Layer 4 of a small transformer language model trained on English Wikipedia (10 layers, counted from 0, width 128).
A neuron's activation on a vector x is SiLU(gate . x) times (in . x), where the dot is the dot product.
The model reads these tokens: " p" "od" "cast" " show" "s" " include" " both" " qu" "ick" " re" "a" "ction"

The vector x that enters this layer's MLP at each token. A number n stands for (n - 128) times 0.034.
0 " p": 144, 151, 81, 118, 110, 120, 118, 117, 158, 95, 113, 107, 159, 166, 138, 185, 195, 136, 108, 108, 149, 74, 129, 127, 134, 83, 135, 147, 150, 126, 126, 143, 135, 130, 92, 158, 109, 145, 91, 89, 100, 87, 163, 123, 146, 96, 140, 160, 105, 137, 165, 105, 165, 131, 91, 155, 58, 184, 73, 103, 127, 105, 148, 117, 133, 128, 101, 158, 143, 9, 128, 132, 128, 164, 91, 117, 196, 150, 170, 81, 107, 150, 178, 153, 99, 193, 90, 182, 88, 46, 101, 182, 172, 103, 134, 169, 123, 101, 145, 119, 106, 131, 134, 102, 170, 147, 97, 116, 152, 124, 69, 137, 104, 116, 103, 131, 95, 44, 130, 138, 166, 61, 145, 132, 107, 95, 81, 91
1 "od": 167, 128, 156, 81, 137, 199, 93, 155, 123, 174, 120, 102, 150, 168, 171, 214, 149, 158, 129, 87, 140, 100, 170, 113, 106, 84, 176, 101, 162, 161, 81, 119, 185, 121, 120, 179, 148, 113, 89, 58, 134, 115, 121, 204, 178, 62, 67, 144, 153, 168, 132, 70, 125, 131, 168, 118, 145, 150, 139, 155, 142, 143, 55, 144, 140, 139, 148, 74, 88, 83, 87, 106, 113, 144, 124, 131, 140, 164, 137, 89, 175, 122, 136, 190, 125, 161, 130, 192, 88, 107, 112, 167, 103, 98, 119, 151, 136, 61, 147, 92, 106, 137, 127, 184, 147, 113, 173, 73, 138, 141, 100, 161, 145, 151, 138, 122, 119, 149, 163, 175, 202, 149, 139, 160, 131, 121, 98, 187
2 "cast": 136, 170, 168, 148, 93, 76, 130, 117, 139, 158, 144, 136, 149, 186, 132, 209, 117, 143, 97, 132, 104, 137, 79, 211, 111, 100, 115, 53, 166, 144, 130, 161, 182, 86, 76, 162, 173, 154, 87, 48, 122, 84, 139, 173, 146, 89, 76, 142, 173, 153, 98, 116, 191, 130, 240, 160, 81, 132, 131, 81, 167, 121, 122, 72, 44, 171, 141, 121, 121, 131, 91, 122, 71, 159, 125, 148, 96, 146, 117, 155, 114, 162, 134, 197, 86, 148, 109, 148, 129, 114, 108, 137, 125, 104, 137, 125, 124, 117, 173, 122, 121, 139, 141, 191, 178, 141, 177, 107, 104, 116, 116, 172, 114, 80, 117, 80, 137, 89, 129, 187, 100, 151, 174, 112, 146, 116, 142, 143
3 " show": 130, 150, 201, 144, 160, 88, 96, 178, 76, 136, 144, 135, 143, 220, 179, 185, 120, 160, 134, 154, 118, 38, 118, 111, 117, 117, 129, 78, 121, 121, 111, 93, 206, 75, 129, 184, 188, 105, 127, 91, 81, 121, 182, 57, 146, 134, 99, 126, 145, 127, 137, 71, 178, 154, 182, 111, 84, 152, 121, 131, 92, 78, 138, 142, 104, 167, 74, 100, 96, 148, 149, 120, 74, 116, 119, 104, 86, 125, 101, 128, 136, 183, 97, 177, 109, 175, 81, 138, 114, 86, 66, 186, 125, 184, 100, 157, 126, 101, 198, 79, 163, 137, 128, 143, 174, 113, 155, 130, 125, 167, 106, 144, 106, 117, 112, 120, 144, 112, 127, 130, 53, 152, 185, 94, 123, 142, 95, 165
4 "s": 160, 104, 128, 172, 175, 88, 78, 148, 112, 134, 105, 128, 138, 164, 151, 124, 94, 149, 102, 147, 124, 87, 168, 145, 95, 105, 160, 95, 106, 150, 168, 100, 150, 115, 57, 154, 204, 149, 140, 114, 75, 109, 81, 65, 124, 142, 116, 131, 126, 131, 114, 143, 153, 180, 125, 139, 94, 107, 170, 83, 102, 82, 158, 121, 164, 112, 122, 73, 106, 160, 118, 135, 132, 115, 105, 107, 111, 121, 159, 108, 154, 249, 126, 160, 93, 131, 85, 134, 134, 114, 132, 156, 76, 105, 142, 122, 106, 74, 121, 170, 126, 115, 123, 123, 119, 108, 160, 95, 129, 75, 85, 157, 133, 125, 93, 147, 162, 143, 147, 156, 84, 152, 169, 81, 95, 95, 111, 147
5 " include": 147, 69, 189, 200, 142, 70, 127, 176, 131, 138, 186, 94, 146, 153, 58, 162, 125, 129, 138, 136, 109, 123, 113, 138, 143, 115, 156, 112, 162, 115, 94, 166, 127, 124, 116, 150, 230, 127, 136, 94, 94, 130, 127, 129, 151, 99, 158, 65, 86, 138, 89, 81, 112, 97, 141, 124, 133, 88, 116, 107, 104, 129, 84, 140, 136, 115, 138, 147, 139, 133, 122, 147, 96, 115, 91, 137, 137, 106, 110, 112, 92, 213, 129, 105, 78, 123, 123, 144, 78, 109, 114, 137, 129, 109, 94, 106, 114, 94, 143, 165, 111, 102, 129, 127, 144, 136, 210, 113, 173, 139, 190, 111, 127, 152, 90, 158, 178, 80, 153, 108, 122, 129, 149, 82, 136, 154, 71, 95
6 " both": 124, 75, 160, 143, 175, 136, 127, 130, 149, 142, 123, 136, 169, 170, 98, 153, 107, 157, 145, 99, 141, 77, 146, 141, 121, 177, 175, 145, 140, 163, 86, 114, 129, 158, 88, 135, 204, 148, 172, 70, 115, 128, 75, 61, 142, 102, 135, 91, 137, 89, 89, 145, 139, 173, 77, 131, 123, 127, 93, 111, 117, 90, 32, 64, 166, 120, 202, 125, 183, 115, 154, 164, 113, 144, 120, 122, 76, 112, 108, 98, 105, 225, 163, 143, 144, 107, 98, 136, 105, 114, 111, 137, 149, 119, 139, 126, 91, 147, 175, 166, 105, 111, 71, 109, 114, 134, 238, 110, 117, 113, 138, 108, 71, 126, 86, 134, 178, 79, 137, 104, 113, 136, 142, 161, 133, 121, 129, 108
7 " qu": 144, 106, 71, 126, 122, 107, 161, 107, 99, 87, 144, 113, 111, 155, 154, 112, 156, 147, 153, 150, 150, 119, 150, 116, 116, 173, 125, 118, 126, 122, 173, 187, 115, 117, 120, 181, 120, 120, 124, 128, 125, 130, 151, 164, 70, 140, 123, 122, 211, 153, 144, 54, 146, 168, 97, 145, 28, 168, 114, 134, 88, 89, 65, 151, 130, 149, 111, 121, 179, 79, 166, 145, 40, 88, 94, 111, 147, 173, 154, 106, 115, 160, 180, 141, 107, 72, 81, 153, 115, 93, 26, 134, 147, 178, 122, 111, 157, 67, 138, 151, 92, 110, 139, 85, 153, 150, 119, 162, 119, 108, 76, 118, 125, 84, 107, 188, 131, 131, 150, 141, 163, 58, 220, 141, 120, 159, 129, 122
8 "ick": 153, 181, 172, 151, 69, 100, 139, 141, 145, 134, 104, 132, 104, 150, 143, 94, 117, 71, 146, 78, 114, 90, 176, 162, 114, 156, 141, 143, 66, 121, 102, 56, 88, 125, 104, 132, 181, 135, 126, 29, 73, 93, 135, 86, 176, 119, 162, 124, 168, 132, 103, 97, 190, 141, 102, 133, 101, 164, 137, 140, 67, 154, 120, 97, 135, 154, 136, 124, 121, 148, 136, 107, 123, 106, 139, 127, 162, 92, 131, 127, 170, 125, 216, 157, 138, 126, 143, 109, 122, 133, 54, 186, 149, 75, 118, 126, 106, 125, 185, 108, 141, 124, 110, 123, 186, 156, 197, 128, 86, 144, 118, 182, 54, 133, 161, 121, 133, 67, 147, 159, 161, 73, 202, 128, 97, 132, 202, 174
9 " re": 87, 99, 135, 71, 162, 115, 100, 116, 89, 127, 115, 109, 158, 135, 118, 108, 82, 112, 94, 146, 154, 116, 102, 66, 129, 95, 149, 108, 115, 155, 128, 101, 126, 74, 158, 178, 114, 134, 117, 95, 119, 123, 215, 33, 100, 120, 137, 123, 154, 107, 119, 129, 107, 120, 226, 30, 47, 212, 102, 95, 105, 97, 133, 158, 124, 109, 98, 140, 96, 156, 110, 141, 77, 105, 118, 124, 129, 145, 144, 110, 97, 111, 201, 201, 181, 118, 135, 125, 76, 99, 86, 136, 122, 148, 105, 83, 140, 77, 158, 166, 63, 140, 110, 88, 151, 110, 129, 125, 175, 145, 23, 184, 123, 104, 136, 165, 124, 154, 124, 147, 96, 79, 161, 97, 102, 152, 137, 104
10 "a": 130, 126, 73, 104, 181, 120, 115, 181, 101, 103, 153, 132, 117, 164, 146, 105, 137, 154, 106, 80, 139, 77, 141, 108, 132, 118, 133, 111, 68, 168, 122, 121, 132, 138, 108, 162, 188, 151, 110, 113, 50, 114, 112, 76, 160, 168, 129, 95, 161, 135, 136, 99, 70, 112, 131, 143, 71, 109, 161, 97, 126, 73, 137, 109, 86, 156, 134, 118, 97, 158, 123, 113, 140, 147, 131, 151, 164, 163, 185, 96, 160, 226, 149, 158, 169, 100, 123, 115, 134, 143, 165, 112, 127, 95, 166, 72, 123, 118, 173, 132, 132, 177, 145, 72, 171, 180, 207, 133, 169, 133, 152, 102, 98, 122, 61, 126, 149, 179, 177, 146, 140, 170, 134, 176, 112, 106, 136, 145
11 "ction": 135, 60, 154, 107, 74, 140, 143, 74, 80, 130, 126, 87, 126, 141, 127, 174, 82, 137, 139, 110, 54, 120, 165, 148, 127, 161, 135, 81, 118, 152, 131, 113, 101, 93, 68, 132, 185, 135, 193, 106, 92, 140, 106, 146, 89, 113, 89, 126, 133, 166, 115, 112, 96, 168, 119, 103, 105, 171, 153, 146, 62, 105, 123, 142, 101, 155, 153, 122, 144, 123, 113, 104, 92, 83, 121, 98, 107, 134, 150, 159, 152, 187, 154, 184, 136, 126, 62, 116, 142, 121, 153, 136, 118, 113, 175, 128, 126, 97, 146, 149, 177, 159, 146, 93, 178, 134, 175, 72, 160, 129, 67, 137, 57, 133, 131, 120, 145, 126, 84, 156, 139, 98, 142, 184, 135, 161, 128, 124

Each question shows the input weights of one neuron of the MLP. A number n stands for (n - 128) times 0.0037.

n0 gate: 106, 145, 145, 132, 146, 110, 128, 142, 155, 156, 131, 131, 162, 121, 144, 145, 134, 164, 102, 131, 107, 119, 90, 128, 135, 157, 96, 105, 128, 110, 185, 116, 131, 125, 132, 124, 152, 105, 94, 105, 130, 126, 151, 122, 158, 122, 145, 115, 169, 99, 84, 151, 98, 136, 108, 84, 73, 109, 161, 129, 152, 118, 173, 170, 164, 123, 140, 148, 98, 154, 141, 162, 118, 134, 101, 114, 105, 73, 106, 116, 99, 138, 150, 97, 86, 129, 131, 99, 123, 135, 117, 128, 125, 116, 97, 132, 112, 112, 136, 139, 108, 101, 136, 139, 157, 155, 93, 108, 132, 157, 126, 116, 132, 78, 129, 172, 123, 117, 121, 132, 152, 133, 100, 116, 121, 122, 96, 115
n0 in: 98, 151, 123, 136, 151, 80, 136, 116, 141, 137, 118, 128, 154, 119, 135, 150, 112, 137, 85, 144, 115, 106, 118, 151, 137, 124, 88, 114, 103, 109, 152, 146, 167, 112, 100, 157, 160, 105, 136, 104, 93, 139, 117, 125, 160, 106, 124, 109, 170, 97, 120, 138, 138, 110, 123, 104, 120, 109, 126, 138, 147, 137, 135, 126, 160, 91, 134, 134, 78, 132, 146, 153, 122, 149, 72, 121, 100, 108, 102, 141, 125, 139, 205, 84, 105, 137, 122, 133, 83, 136, 109, 115, 93, 108, 140, 135, 95, 105, 167, 151, 99, 125, 124, 110, 180, 140, 105, 107, 143, 145, 130, 114, 146, 118, 111, 180, 160, 133, 129, 126, 148, 114, 129, 128, 135, 138, 119, 126
On which two tokens does it fire most, strongest first? 5 " include", 9 " re"

n11 gate: 126, 160, 133, 126, 174, 119, 160, 122, 124, 101, 117, 154, 131, 72, 116, 93, 95, 142, 118, 160, 151, 155, 109, 148, 142, 169, 116, 158, 117, 129, 128, 117, 135, 138, 158, 121, 146, 135, 137, 108, 114, 125, 170, 159, 127, 126, 123, 145, 132, 172, 119, 123, 151, 146, 82, 138, 147, 119, 116, 119, 102, 139, 145, 133, 149, 118, 124, 140, 101, 83, 154, 138, 143, 114, 98, 115, 88, 99, 107, 150, 150, 86, 88, 135, 143, 111, 117, 87, 129, 170, 143, 91, 160, 109, 99, 139, 111, 153, 77, 100, 96, 132, 80, 125, 120, 133, 126, 154, 144, 116, 122, 109, 126, 142, 127, 161, 138, 112, 138, 165, 167, 106, 119, 143, 118, 119, 149, 90
n11 in: 163, 148, 139, 153, 110, 137, 138, 153, 118, 127, 117, 93, 114, 176, 155, 137, 156, 124, 147, 102, 101, 125, 134, 133, 134, 89, 142, 111, 145, 104, 133, 143, 113, 125, 155, 127, 166, 100, 110, 150, 190, 111, 59, 107, 141, 131, 113, 118, 175, 90, 143, 136, 126, 153, 150, 87, 151, 87, 159, 132, 170, 113, 168, 183, 137, 161, 131, 132, 141, 161, 149, 180, 109, 102, 158, 152, 141, 150, 146, 109, 121, 160, 128, 118, 125, 138, 122, 135, 143, 101, 170, 161, 133, 133, 157, 120, 141, 133, 133, 132, 163, 139, 182, 142, 116, 110, 127, 146, 101, 172, 126, 93, 131, 99, 159, 126, 130, 90, 123, 116, 114, 164, 118, 118, 100, 167, 106, 120
On which token does it fire most, and how strongly? 9 " re", at about 0.54

n87 gate: 119, 125, 86, 150, 154, 138, 126, 139, 147, 135, 166, 88, 109, 150, 136, 102, 109, 122, 151, 140, 148, 114, 87, 108, 136, 153, 113, 148, 178, 86, 155, 151, 89, 138, 161, 133, 117, 115, 106, 102, 158, 124, 99, 97, 129, 135, 166, 147, 116, 132, 137, 138, 145, 135, 186, 117, 101, 118, 161, 107, 122, 144, 153, 132, 106, 154, 131, 162, 156, 110, 114, 116, 133, 138, 155, 145, 109, 71, 133, 123, 129, 119, 84, 133, 126, 164, 116, 88, 171, 153, 138, 131, 84, 177, 128, 118, 120, 144, 108, 155, 129, 118, 122, 218, 96, 125, 106, 135, 76, 139, 110, 124, 126, 145, 155, 128, 106, 126, 128, 93, 138, 148, 121, 127, 132, 139, 139, 114
n87 in: 155, 152, 188, 132, 103, 139, 122, 143, 131, 115, 98, 138, 142, 86, 112, 142, 170, 152, 125, 133, 116, 128, 163, 162, 134, 113, 144, 115, 127, 132, 140, 118, 143, 144, 138, 83, 119, 149, 168, 195, 136, 138, 166, 146, 115, 142, 117, 144, 102, 129, 123, 132, 97, 119, 79, 140, 146, 123, 128, 124, 150, 123, 108, 151, 139, 161, 142, 128, 122, 151, 133, 152, 119, 127, 106, 102, 166, 159, 139, 142, 114, 129, 138, 133, 118, 141, 164, 144, 104, 143, 116, 146, 155, 119, 137, 158, 149, 129, 139, 95, 139, 146, 140, 63, 133, 132, 139, 130, 145, 119, 172, 139, 145, 109, 119, 124, 132, 114, 97, 170, 94, 112, 136, 149, 152, 118, 113, 115
On which token does it fire most, and how strongly? 9 " re", at about 0.54

n275 gate: 135, 121, 121, 156, 105, 161, 151, 154, 156, 121, 179, 111, 148, 112, 142, 150, 124, 148, 202, 107, 121, 135, 84, 128, 157, 126, 107, 145, 110, 130, 182, 70, 169, 99, 112, 79, 120, 116, 157, 148, 93, 191, 138, 147, 181, 125, 155, 113, 131, 115, 91, 114, 124, 126, 172, 143, 108, 150, 127, 148, 165, 138, 163, 121, 111, 128, 125, 160, 99, 94, 86, 133, 154, 120, 134, 111, 111, 150, 107, 133, 110, 104, 123, 82, 121, 170, 161, 82, 131, 140, 112, 134, 113, 88, 103, 144, 159, 115, 88, 150, 139, 90, 89, 155, 102, 73, 89, 148, 134, 152, 172, 143, 160, 117, 134, 135, 113, 143, 146, 147, 112, 111, 124, 129, 146, 76, 92, 145
n275 in: 132, 135, 94, 164, 157, 143, 151, 116, 133, 144, 130, 138, 113, 146, 126, 131, 194, 104, 105, 148, 120, 154, 77, 105, 139, 136, 108, 129, 167, 122, 143, 119, 122, 94, 97, 122, 106, 117, 75, 122, 168, 120, 163, 123, 154, 115, 115, 119, 88, 160, 142, 122, 153, 167, 110, 128, 98, 132, 146, 117, 119, 122, 151, 146, 65, 123, 84, 121, 93, 121, 95, 98, 106, 102, 122, 133, 146, 119, 132, 99, 112, 127, 143, 143, 123, 167, 103, 127, 108, 104, 114, 131, 79, 114, 97, 124, 157, 123, 129, 156, 88, 115, 193, 136, 193, 140, 165, 124, 139, 120, 143, 116, 105, 167, 122, 139, 138, 155, 95, 94, 152, 139, 135, 177, 112, 100, 147, 93
It fires most on token 6 " both"

n238 gate: 142, 113, 138, 119, 150, 119, 134, 152, 135, 98, 158, 104, 117, 122, 126, 121, 139, 88, 149, 180, 159, 144, 125, 123, 128, 136, 141, 119, 147, 118, 111, 105, 111, 118, 144, 103, 124, 123, 116, 150, 138, 102, 152, 133, 150, 191, 117, 124, 98, 92, 181, 147, 102, 137, 93, 157, 70, 167, 115, 120, 173, 150, 123, 132, 120, 162, 113, 127, 143, 131, 135, 144, 137, 124, 123, 122, 125, 129, 138, 120, 106, 160, 88, 118, 135, 174, 141, 105, 165, 135, 140, 136, 119, 114, 139, 163, 152, 168, 93, 136, 142, 128, 142, 113, 124, 106, 139, 158, 117, 154, 138, 178, 147, 138, 185, 92, 133, 133, 172, 142, 108, 111, 135, 108, 172, 124, 95, 94
n238 in: 109, 133, 106, 158, 142, 172, 122, 127, 144, 154, 163, 139, 135, 152, 129, 138, 116, 127, 157, 109, 66, 118, 73, 86, 143, 146, 72, 121, 137, 67, 146, 145, 132, 141, 132, 112, 112, 143, 86, 141, 142, 120, 144, 100, 88, 78, 165, 165, 138, 136, 122, 91, 149, 93, 159, 72, 113, 119, 128, 170, 96, 116, 146, 145, 122, 110, 138, 146, 115, 157, 93, 156, 111, 105, 145, 133, 119, 113, 161, 118, 86, 93, 146, 160, 89, 108, 158, 131, 114, 126, 120, 137, 141, 183, 88, 127, 149, 123, 169, 135, 145, 126, 164, 123, 136, 154, 133, 101, 120, 97, 132, 102, 115, 86, 127, 149, 83, 131, 87, 117, 130, 138, 123, 160, 133, 109, 140, 141
It fires most on token 4 "s"

n253 gate: 171, 136, 119, 122, 111, 122, 158, 161, 134, 149, 132, 153, 136, 123, 120, 118, 103, 101, 160, 115, 121, 154, 103, 155, 93, 157, 133, 130, 120, 96, 127, 145, 169, 118, 99, 103, 105, 135, 129, 154, 128, 143, 135, 103, 168, 125, 101, 117, 152, 133, 112, 119, 135, 155, 136, 160, 116, 106, 119, 129, 135, 112, 167, 139, 176, 174, 94, 153, 101, 149, 126, 120, 157, 67, 128, 130, 140, 113, 111, 162, 102, 96, 145, 121, 129, 132, 136, 129, 140, 113, 148, 156, 143, 100, 124, 159, 128, 141, 80, 131, 152, 154, 143, 100, 120, 139, 141, 126, 140, 110, 148, 119, 153, 114, 144, 137, 148, 128, 139, 133, 83, 186, 141, 145, 152, 113, 81, 144
n253 in: 109, 161, 143, 146, 164, 151, 132, 95, 130, 114, 122, 123, 130, 116, 135, 123, 142, 127, 141, 160, 147, 158, 133, 81, 181, 82, 121, 133, 183, 129, 130, 111, 106, 138, 131, 114, 124, 145, 124, 129, 107, 125, 136, 123, 116, 146, 178, 137, 127, 126, 135, 139, 131, 54, 121, 106, 139, 123, 141, 134, 132, 146, 91, 140, 117, 118, 171, 113, 152, 104, 134, 149, 109, 149, 149, 125, 139, 155, 160, 101, 110, 138, 87, 106, 128, 138, 151, 140, 128, 174, 126, 124, 138, 145, 101, 126, 115, 112, 159, 127, 124, 116, 168, 149, 113, 139, 105, 136, 125, 151, 122, 119, 110, 116, 147, 100, 71, 128, 115, 140, 171, 118, 137, 109, 150, 97, 138, 113
On which token does it fire most, and how strongly? 11 "ction", at about 0.61

n80 gate: 189, 151, 145, 151, 144, 88, 136, 114, 124, 160, 101, 144, 134, 130, 136, 79, 142, 120, 108, 121, 125, 144, 150, 140, 122, 53, 149, 135, 124, 103, 159, 142, 92, 97, 161, 129, 140, 142, 110, 106, 161, 102, 113, 144, 165, 74, 113, 145, 123, 157, 87, 150, 159, 204, 121, 68, 172, 131, 158, 116, 120, 110, 133, 160, 143, 133, 116, 127, 88, 127, 148, 169, 90, 67, 172, 140, 147, 106, 138, 136, 44, 136, 127, 159, 146, 84, 92, 139, 99, 67, 127, 80, 133, 142, 89, 104, 67, 113, 143, 136, 116, 195, 122, 158, 115, 144, 134, 105, 128, 137, 71, 109, 86, 97, 144, 157, 144, 110, 123, 142, 166, 179, 118, 124, 144, 122, 111, 57
n80 in: 120, 144, 140, 126, 162, 133, 146, 103, 98, 96, 123, 135, 151, 161, 122, 151, 121, 158, 150, 164, 112, 114, 156, 140, 112, 147, 132, 115, 144, 163, 151, 152, 138, 83, 82, 139, 134, 140, 155, 130, 112, 86, 98, 136, 153, 107, 118, 121, 177, 147, 155, 59, 80, 138, 130, 162, 103, 128, 76, 100, 135, 126, 73, 111, 126, 122, 110, 143, 166, 98, 137, 108, 166, 128, 109, 106, 130, 132, 140, 97, 147, 135, 165, 95, 179, 132, 109, 188, 65, 147, 97, 179, 133, 97, 145, 197, 153, 172, 146, 129, 103, 168, 105, 136, 154, 171, 133, 75, 203, 110, 105, 155, 134, 132, 151, 144, 127, 102, 147, 163, 133, 160, 197, 182, 100, 146, 125, 160
It fires most on token 2 "cast"

n118 gate: 121, 125, 98, 137, 119, 170, 132, 162, 135, 160, 158, 163, 99, 109, 130, 135, 85, 120, 127, 151, 107, 127, 135, 114, 98, 120, 167, 116, 99, 127, 105, 91, 130, 132, 125, 80, 136, 126, 126, 94, 109, 147, 170, 112, 106, 95, 129, 128, 103, 178, 148, 140, 98, 106, 110, 148, 117, 182, 130, 139, 142, 125, 89, 112, 108, 151, 145, 142, 98, 91, 116, 172, 90, 126, 129, 90, 156, 136, 104, 134, 112, 120, 97, 63, 165, 110, 129, 119, 121, 101, 131, 93, 134, 126, 117, 157, 160, 84, 128, 77, 169, 130, 83, 151, 137, 160, 127, 106, 153, 117, 149, 112, 153, 92, 165, 145, 105, 88, 104, 134, 124, 113, 112, 99, 146, 82, 95, 110
n118 in: 114, 144, 90, 109, 160, 153, 97, 123, 131, 142, 132, 123, 148, 124, 153, 192, 104, 156, 123, 115, 70, 141, 106, 177, 104, 156, 136, 153, 134, 117, 138, 98, 152, 138, 119, 115, 131, 147, 149, 94, 137, 132, 123, 128, 145, 113, 141, 134, 142, 185, 151, 139, 114, 129, 155, 150, 110, 150, 109, 146, 117, 136, 133, 105, 83, 99, 113, 119, 157, 117, 110, 134, 134, 130, 124, 139, 88, 98, 96, 157, 114, 117, 142, 121, 180, 132, 103, 124, 144, 106, 164, 140, 118, 113, 124, 118, 117, 106, 131, 86, 99, 114, 85, 128, 156, 115, 128, 99, 102, 112, 185, 117, 115, 148, 130, 102, 118, 107, 131, 118, 134, 119, 86, 129, 88, 121, 109, 161
Its three highest activations, in order, are on tokens 1 "od", 7 " qu", 0 " p"

n313 gate: 148, 142, 163, 110, 131, 149, 149, 159, 123, 75, 169, 99, 135, 155, 89, 121, 147, 101, 127, 144, 129, 130, 130, 72, 134, 107, 63, 151, 135, 137, 82, 138, 118, 115, 105, 125, 179, 129, 113, 105, 99, 125, 113, 124, 163, 110, 99, 125, 140, 108, 113, 139, 143, 119, 95, 133, 123, 151, 136, 112, 110, 136, 136, 141, 110, 123, 136, 132, 104, 74, 150, 104, 181, 105, 136, 90, 112, 140, 125, 89, 94, 149, 119, 115, 105, 135, 158, 119, 148, 144, 64, 111, 140, 109, 120, 118, 141, 89, 138, 101, 210, 134, 100, 153, 125, 132, 146, 151, 139, 129, 163, 145, 142, 96, 140, 110, 96, 148, 125, 145, 141, 136, 115, 134, 152, 124, 111, 117
n313 in: 167, 143, 160, 111, 152, 145, 133, 127, 132, 101, 134, 127, 133, 182, 153, 134, 144, 111, 134, 154, 123, 152, 131, 124, 153, 109, 109, 151, 107, 116, 80, 112, 110, 110, 130, 108, 134, 157, 115, 135, 127, 126, 157, 123, 148, 128, 88, 83, 171, 170, 151, 130, 138, 111, 110, 132, 109, 146, 98, 107, 101, 99, 110, 106, 170, 123, 147, 91, 138, 124, 146, 136, 125, 134, 131, 94, 160, 166, 178, 122, 141, 171, 134, 139, 132, 103, 137, 117, 135, 133, 83, 138, 135, 165, 106, 140, 143, 80, 121, 106, 173, 136, 125, 112, 142, 157, 153, 115, 145, 91, 120, 141, 153, 127, 109, 136, 105, 132, 134, 123, 146, 149, 124, 123, 170, 133, 111, 142
It fires most on token 3 " show"

n318 gate: 126, 108, 159, 105, 180, 134, 148, 125, 114, 130, 134, 112, 143, 129, 85, 94, 133, 130, 122, 96, 140, 125, 72, 142, 114, 114, 107, 92, 175, 125, 113, 131, 113, 107, 114, 167, 157, 127, 105, 143, 135, 129, 114, 116, 118, 169, 131, 145, 158, 114, 125, 121, 133, 113, 118, 109, 119, 92, 163, 108, 121, 76, 110, 118, 132, 169, 129, 150, 139, 175, 115, 154, 160, 109, 120, 115, 112, 113, 73, 138, 124, 169, 109, 159, 74, 151, 132, 107, 148, 122, 146, 95, 148, 121, 94, 110, 124, 131, 105, 130, 184, 130, 157, 100, 102, 167, 137, 128, 151, 136, 73, 125, 106, 108, 162, 143, 116, 111, 120, 154, 118, 168, 121, 138, 152, 109, 103, 110
n318 in: 144, 135, 93, 144, 124, 108, 92, 148, 143, 115, 128, 158, 125, 144, 132, 125, 102, 162, 152, 154, 136, 105, 172, 73, 94, 148, 134, 178, 113, 106, 130, 100, 139, 144, 162, 103, 89, 155, 193, 129, 112, 111, 118, 113, 148, 105, 87, 116, 118, 130, 124, 151, 94, 134, 105, 108, 154, 156, 146, 106, 124, 138, 150, 127, 129, 136, 98, 158, 165, 126, 164, 134, 145, 153, 73, 146, 126, 122, 136, 74, 133, 104, 143, 84, 117, 135, 134, 120, 151, 176, 168, 183, 118, 155, 135, 167, 71, 130, 126, 154, 106, 164, 94, 132, 134, 118, 140, 101, 160, 155, 163, 148, 90, 144, 103, 132, 155, 105, 155, 92, 124, 144, 121, 126, 134, 147, 125, 140
On which token does it fire most, and how strongly? 6 " both", at about 1.7

n292 gate: 124, 131, 161, 155, 72, 122, 150, 123, 93, 155, 99, 108, 127, 133, 132, 93, 171, 80, 102, 94, 152, 139, 152, 147, 96, 92, 159, 105, 147, 148, 143, 129, 138, 119, 145, 95, 113, 112, 131, 137, 120, 87, 73, 133, 130, 96, 128, 97, 140, 118, 110, 149, 162, 147, 136, 135, 128, 129, 77, 120, 118, 125, 103, 117, 126, 125, 124, 119, 125, 124, 156, 138, 103, 122, 122, 99, 163, 147, 136, 126, 120, 114, 166, 96, 158, 106, 123, 128, 119, 128, 119, 116, 150, 111, 136, 130, 114, 121, 142, 141, 126, 128, 149, 106, 134, 135, 139, 107, 150, 131, 158, 88, 142, 115, 132, 127, 109, 121, 145, 102, 144, 131, 133, 101, 125, 148, 138, 122
n292 in: 108, 117, 112, 102, 151, 129, 108, 108, 115, 105, 150, 134, 97, 137, 123, 124, 125, 154, 155, 158, 125, 125, 108, 114, 136, 153, 112, 157, 139, 137, 124, 106, 124, 126, 98, 145, 155, 112, 168, 125, 89, 149, 132, 134, 140, 159, 127, 145, 117, 137, 133, 99, 122, 145, 109, 135, 155, 107, 126, 153, 155, 141, 106, 94, 158, 125, 124, 117, 153, 132, 110, 113, 167, 135, 99, 108, 101, 149, 133, 163, 156, 131, 109, 135, 99, 168, 122, 156, 140, 133, 124, 130, 135, 150, 131, 140, 116, 95, 105, 113, 98, 120, 141, 110, 147, 120, 139, 163, 113, 165, 122, 117, 143, 169, 103, 74, 118, 177, 138, 130, 104, 111, 159, 146, 94, 137, 142, 151
Its three highest activations, in order, are on tokens 7 " qu", 6 " both", 9 " re"

n105 gate: 160, 131, 128, 162, 128, 96, 139, 101, 136, 123, 137, 168, 151, 106, 96, 146, 145, 116, 155, 148, 136, 160, 138, 101, 152, 146, 139, 167, 143, 126, 124, 110, 96, 158, 164, 146, 131, 142, 167, 203, 149, 122, 146, 143, 108, 141, 141, 125, 143, 176, 88, 108, 153, 134, 144, 117, 115, 99, 126, 113, 119, 142, 103, 106, 136, 165, 150, 143, 148, 137, 133, 123, 141, 158, 57, 155, 138, 94, 149, 155, 149, 135, 108, 108, 103, 136, 131, 149, 76, 138, 134, 119, 133, 99, 94, 136, 144, 189, 124, 168, 112, 170, 134, 126, 108, 121, 125, 136, 122, 157, 126, 102, 169, 146, 128, 145, 146, 172, 104, 146, 88, 127, 179, 112, 161, 153, 101, 131
n105 in: 129, 128, 132, 92, 166, 81, 92, 180, 98, 156, 134, 148, 114, 131, 83, 89, 128, 121, 117, 94, 144, 96, 115, 141, 126, 110, 147, 148, 128, 148, 129, 135, 131, 136, 123, 136, 157, 167, 100, 129, 153, 108, 144, 132, 157, 112, 177, 116, 137, 114, 98, 103, 118, 161, 103, 113, 110, 170, 162, 173, 115, 134, 95, 106, 130, 143, 125, 115, 131, 149, 108, 110, 151, 106, 128, 110, 138, 141, 135, 84, 149, 106, 105, 99, 104, 116, 180, 130, 109, 153, 126, 137, 156, 128, 154, 126, 111, 178, 157, 131, 153, 152, 167, 104, 114, 117, 124, 96, 98, 125, 87, 147, 115, 129, 132, 134, 120, 114, 149, 133, 133, 129, 113, 147, 147, 155, 128, 120
Its three highest activations, in order, are on tokens 5 " include", 2 "cast", 11 "ction"